Layer 7 of a small transformer language model trained on English Wikipedia (21 layers, counted from 0, width 128). Numbers have three digits each and are written without spaces.
A neuron adds its activation times its output weights to the MLP's output. To switch it off is to set its activation to zero at one token and run the rest of the model.

Output weights of the MLP neurons that the questions are about. A number n stands for (n - 500) times 0.0012.
n66: 488548467418418284485600505498395642507514469406443420530506564454354548473378543558489572439463578515457552569560503476538543455687513422434622464564525618440508582544413573451638463459482484667401424376773555569477519424477588553622568520521606481565487413406319510615520627503429604421477495464429395494541503564624435367506472341441335611415477671313425468439414253523342662540560
n82: 649543498462724557569572524451409513507460588510492540586622433493518249518472412476405502549529470512500436463385337601490448519506462546446539549652646435739505389531505486374468518569640492421565467440523618449451474535454639447600516396400590455442370566710549607419464686487600436440513520522454510512392555375425568619465539481508604475511745451456515433573423468507609426331408
n88: 487478468456530452510589515427552485500447539531502464527402525462511505496503478465525574505510531524526508445509507519507509484494474458487464495535475586557505546495509538474561514498446517533495479447536500564449498560629571561475438513471488440461518565482497481502498464491517488498455547497515578647544517556557540456547423466533551044461458467492576574503481476468487543479520
n140: 554660424372529391426453430534599491461532599648470312578567468553365477484423513378541546507500412532437442421614573541445578480402461476415549504691476596590562461571537570438670409514634602558519458489628617500557647344446500527357547487507644483415491491457419511587612518524492447464536482544562424505479577482500514483476443391474461497502463551483549424406446287413411572566522
n163: 458649523380456480549544427489510571424356436498420517545436422443515536466476592418560511477572459366472498507458479566457510459518524402515500456486517630534512589556548594480551413388469610454410400416552451534600612519515431390472416489571519584498668562485394755558423550632643378623512518280451557461414570495451701537490491534457558439500549563352679507504604305472600560484561
n179: 515521477403498372428372690483481486599530551546486515420568507398552507547481502507529465574492569667350407477536575524544626458490539517498611473545476379540466494481423504584475526560468530530446547525426572395654385583515489493683453543534407409559536487456498511448579508488548500565245462444418511500713378677466519585456469395627519423371448574570502419521556584412458374482533
n184: 477494522523563557545447482415377638529530494543549655382525653503462661588586537686339459387400405445558618467316406474447661326540261454452485351488458487471283516589383494523571497481291415351772457417671570522451550678384521471649680531862357557465518458468528604497383524594511500345473604275365529551529455464476535477273424573534529493622526240444565462497506559515605572466558
n196: 480551515529498512448703532520469456507481606466452490546577538488576424453377480339622505408506477575601455363420621570562443549537544515419579380528573394553427567421488598509448401578507536676616534431418430466482579621688432548433424606462434530514514521615495425467505558455426470297502507748494452543417488535464535632536570438611436543516539462378397377475424523283568628365385
n218: 496362459508486384453458505632525375448588466510626684405483520539481695470507485523427527528581390552463516439460544415463319498431430446487667469544475503374507526581403483405485358560690443461549616506466473417546400500296606346555449375502444592427577549596434531341621566431385616465479400539456612551602509563408367462505486436644610535557580488540488557529544613500546491521569
n369: 443550636513422461565338557496455562553388604516362483424489503429511588536401481552549482610464689445435298532520577529448468652557495452566530515454475528617491570398510421500420447527416439433406346400295522526505519334645468632500535445577533522613559590460522478449516479592583452466477493541217493525520579548646568469425502563514425584447538470435629458555555480610386463622480
n391: 573400584572435434427459531354582543360601497495537596455441483611388643448660537505500442300547560470429533490486459510467467372556460560689539515547668509546448543513288649553552399598339553576623368405567372597523590658572454492399629473595389608480433352435413620443513456555567453476521430402408597478375440466550508515390523692489553441713580539507630528532546443435377427421301
n411: 325448577513574518449428451580541507537384500559412598593463623505397435591531457514505467533491741572555468483429387518638657363468544317548519491488616500507586566415458476495452558294622546582497416581598327468479410498455547645554459427558478533462543502554470491502441503508515405704468424398404535457594341543498454493258476551450611555291415462500443479571595510500648327492512
n421: 497434561334445442535435472381522548428610613580621412396643579371508536503567448503522565572362497458652349587386506481602393497458298396384600595653391762557497433503470559447428439488421673542348469384583571660417579464548446212459517459465687664565575402531557516448387546699503598570438613572540588493645334526403350505528463483621383464545666303244467508575488570329698459474602
n437: 376516441528432644490526527340481562552509530381568416517519581488468429541513438429299581550605566506479444551643479485519496435425490455381595603471536552523533409478566531521527463471482480542547419486418467597382494564556356494518528478429492556466570393538427480596510504539460461547458551568407532556477445614480529496551517559474569502474569677522579564528547340381461469441510
n453: 422615329464309645527578577433614497534551586489582369521296459543498626616545361519601602540442689643550604541451399515503528412497456353402311467476506384397540569412536500573483340500579473343588432317522494595464480547366529474659567626423629543540513341416380525406405539457438650568543513519514503529643590706481540459401349411590523500562414645472556490315559588430313495576619
n493: 680370541606432519542523334560655433450484658404654458497544392521495679536660539454550599552469529367486590607281418455462404214717610415445443380575522434485440534545435519553526552500590476359661538377481489440374519516483536534529443448585500450480461456528511353406508447437500516428546422510644615585533382464342453478412472508467728568546647539498505545264467546552466403488474

Each question names a token from some text and the token that comes next. It shows the activations a of the neurons there, in the order above. A number n stands for (n - 500) times 0.0083.

Then comes g, the gradient of the next token's log-probability with respect to the MLP's output, scaled to length 1. A neuron's effect is roughly proportional to its activation times (output weights . g). A number n stands for (n - 500) times 0.00078.

" Emp", then "or"
a: 500486897498487490495527487482491555567530500500
g: 501543797332583409665440392487729580683448642554445445605424522445592318446510423444800432527711542285331545452606532250297336603363590501637425718618391534604421499536501442664472488600531546456338443583333412506424540380473520526583533604392701412658675421576501375343424340569408656409727591499346370555609435359406536439631506383350452526582632370471412527309482640526424648513498
Which neuron, switched off, raises the next token's probability most? n411

" Bur", then "man"
a: 500485944500491480497495498505495484500500483482
g: 513420482407546535328508527397733657528452459312495400420504395570501742479554251470667581412399490589738481338422334394355264459441716425275381666508445733423602400855523303501609516635483644550510676460364597422538464473398472448667539629602375449525465496602545476324323612625518491405410626617511412697402478639550316496420352444437557592343535529677426605524565452523498471657606
Switching off which neuron hurts the next token most? n88

" leave", then " row"
a: 486480918495485480497496491545493498519535495480
g: 297364709508580437528361359582607695776478503259438366541591566500510580456583452232489525379420432566617522503501475618586612483367589432305447635432600577476474456445542423380377657544457539492534461515430580464379552274482368625597675473419452381538312732572643672533683385478561434537641584465352740458566289561471584595339422433436634528175688502605484513429712431715365404464436
Switching off which neuron hurts the next token most? n369

" tries", then " to"
a: 486496929507492480500482493484489481527530484500
g: 575559655503605485530604637269396231468463464557656257479592612488353601478510616542652521541493304389622325711515594526451236492674551450345532438376636627663338493471580476498348688437555460370611641602633782545471468453474431447497655256467302575648483642366481403573578512431544382346592805486327400602576464505501395585297404417404446347546524513658550562551602546491356417445422
Switching off which neuron hurts the next token most? n88

",", then " he"
a: 604482922486492502500498496494498497498499521495
g: 648440506338260593354610550518682495564558546384512391428476485564496430565508385614504895429519378393507487519473554507485376230429430159836524691503682570517504559309337561577498659539504540682572323523708483492435407451300442340587529589445404611635364464480507538647199636419420459624690570497477580591436516543414538554528458421491301468439568503377588530414511511586406609399685
Switching off which neuron hurts the next token most? n66

"ort", then "ure"
a: 498724946499500480500482500546500540485513487482
g: 517615401586575425515385661527530351624552494381558520674608468419386356611554284637415763562768544597429486708258453299459327497411384738660515473543374547433351478522577617483467545494355500301592384392520752519477548706434466434650404431357523599376496552436332514591480487653248493628502620529353506292525534650673419518349591323312428510414569563564561694486544560639550441460306
Switching off which neuron hurts the next token most? n82

" past", then "\n\n"
a: 486481922492499483500539500491499481517498480488
g: 384577442464385434612544597445478393678304487603621391475440756722562540477481421480472508580486560344296615257448605465405572642390475578463788519397508390471424537611591503376423599530688447578481504385478514412448550689353344641421456753499518723477580422368534249573713424620430578295483361376576624347634590610281319652621558400469469489522607329407552577686621408475538465519270
Switching off which neuron hurts the next token most? n196

"g", then "asm"
a: 500543936500484483499499500481500481486482486500
g: 344770434498502652399489415600459491640482619375397508523402597380713635605638680385401485516412461406437407481608426414388319547607433550507473515362324540385392453408466659426516655640590443303430493511439631564401411538481454427520745399562453484555620362612334362563420628570577542296437534718516565266605655426513557644709680728735487575617509326432565344265337478313359587542604
Which neuron, switched off, raises the next token's probability most? n88

" that", then " this"
a: 484534881492497482499494486480498490590482518497
g: 325683572690484406533604488464450446618546499653521500577655604466439515364628493698600354462577551497563412268507466470682476482370588328374395386704589527389377500559681459625435342441480312465533691622543504518559562524544451787368495270425496512534533551468457709459634445438818351473581291441419383711506505631672584437508385504400477476598331488331557198545455608386345246550562
Which neuron, switched off, raises the next token's probability most? n421

" \"", then "S"
a: 485487893495501512499492671496496488499483491500
g: 546407456284573561652382512584681282543278601456482513680448470396480642603323397578143494584179511583379673491435744359397546448533423491413350351476546497519485243560571642657562506363576558618488645522436670503572486361377631403496632612609573438540472460653486585610601372446418606418507258481592406579406573508562388365547535643583788535635599503415419547447540435571303513605369
Switching off which neuron hurts the next token most? n218

" this", then " time"
a: 499483888500497496480496480485499496577482494500
g: 719520443560622484341690697488561374536574472382351534719526680716553618551479582472469605550494563332441397561409183420389489580642612547587586350377294541546386409418488364544598803522509422487655472347457373452613526506528508556455474450505373438677631228611386476402493524542536612475607450541555442678599625238484406412640432431679259543461523543624519322320457467354545697330381
Which neuron, switched off, raises the next token's probability most? n421

"id", then " Be"
a: 498640938486500480500500499480490483487500489498
g: 512325508426502635575501661416442634609431629471499372414497569403442402443563253465660631435557575472325270418573355635634450569558287311451402455576541623454595549354479769531581706619496456656495503478608446450531535487423606533452472471432610637427529579549529454448475735479471478474331269484638302202594404591364428595471709473575511547282497554347255592505642810632654322578439
Switching off which neuron hurts the next token most? n82

" Black", then " Tra"
a: 500480967497485516498493483487499499499480498480
g: 399300506495432185595568502265689453565516426567506399463684454611447475498605379558272667375399372535697675764565542321479481444444403370482542358668404595385472338399558694501372669523626614525409437490523428521605600504466370410650611387531540423481628425515666577537590278500529562529413617463530208530421524420621534555463353318605744492531665418433375615477576552519486828527397
Switching off which neuron hurts the next token most? n88

" dr", then "ives"
a: 480492919489677481511480480499480496485498500491
g: 713503627334606543538525340470683552573358340487528544634506402410373400346609546746447483578391440435477489671470681590491498522566471345371344537418488635449598509421606552663507469338566548472406554385210447336374510747457488589228466389415583785561654438394495435313262466683473350520735469630482367726430531407516333588557533443416467528449561571607600441655774485464580435584448
Switching off which neuron hurts the next token most? n163

" \"", then "T"
a: 480481899494496492498491598496495491500480486500
g: 436370460424363474550396487504666208474526343570520687528448513390475548487269523589431481437335544548392633421447716338284542464595528521392367430599503629499531160509559703717468584309520548609564716413496586544592526432377619401650575586746639355518470386638465564516640373393312662461614343496504440652415530592546321439556471592635721507609614423453432468564545290533273519686477
Switching off which neuron hurts the next token most? n218

" and", then " her"
a: 490513912486494480499493496492494490500484742499
g: 501479403324403564386408525325395501519384699520523481509502482370684503327689603460395507476347374720465388384445424775606621526429429391577364527589482503582497594426558649319687545464429436458438522506417584777536437634321575524559462542373725605501571537497548318611501529404539435418340399543777520175508638263352518489593630478724545479603335655425420386503329515586571596548757
Switching off which neuron hurts the next token most? n453

".", then " As"
a: 650510933480490499500500498495500488497496712500
g: 282537612312364514548597577441391568539560530183405373666362458496313402789576543640338203460325375632529490518554624519480533524529599511639538409480569300480567522419378479799604479629482409507720378507681507580515479466489404481503501582522290656487482563474509544371456540514515544611376389292605673560492678583515414499374431424395407531445754541636589760425687491553475414262452
Switching off which neuron hurts the next token most? n453

" New", then " England"
a: 500493936500490516481495495493482497491504491538
g: 452681657337544511625550460717570430613515426464402514549562409535576425447731456567427507594590424455516417464348437527502708502377496636495469444521522685406382496566647516616316560610477433620448395555564332477380424482613532863213553429395766359641454298566551654605230467351433647317553340434567499559574512502507456224482381502557367397557452555559324565425599379375353622717675
Switching off which neuron hurts the next token most? n88

" Eastern", then " W"
a: 499500927493480481480499496565484499498490500696
g: 634429564480543602268333400587660433449574408464477589502433677481564550527460425420513688421303369756543512701366434580429532596514460385394376415550621507535367412515469443541395416508496553418435860599722504332380312421523518476817377414467691542410585612578558676537621444364465523316629441556540448774522505526421375588410356305748294620524483543576380373389353546628560520609415
Switching off which neuron hurts the next token most? n493

" of", then " his"
a: 481535924480485502491500488480480491497481484480
g: 690491540429287413416575610419511648522234307371444656476634587870437378537351408603397702430626418429473620511357515555475516460593142411689531705460555481597598463333581535587382655536321569562606404469640446586389325458601586566446410526378653412584437375611538439679410396405586614518480398447408501620432577331474441536521404503627302421564505458543621632357536565485598543320740
Switching off which neuron hurts the next token most? n88

" turn", then " gu"
a: 492480921496480482499481495529499498564532482499
g: 562525500555494406582494640472332376347495396473519548630672399516442514528632457388582537711503529247507439536483553232510445565393483347537452426494382481437517545776520452459719701593555591375392512662255524614507586495485642347292497587593542634384518446367544706420374533596737551452559674558638161551444720473398395551580410776514570493428459222466592355322522445483545569512313
Switching off which neuron hurts the next token most? n421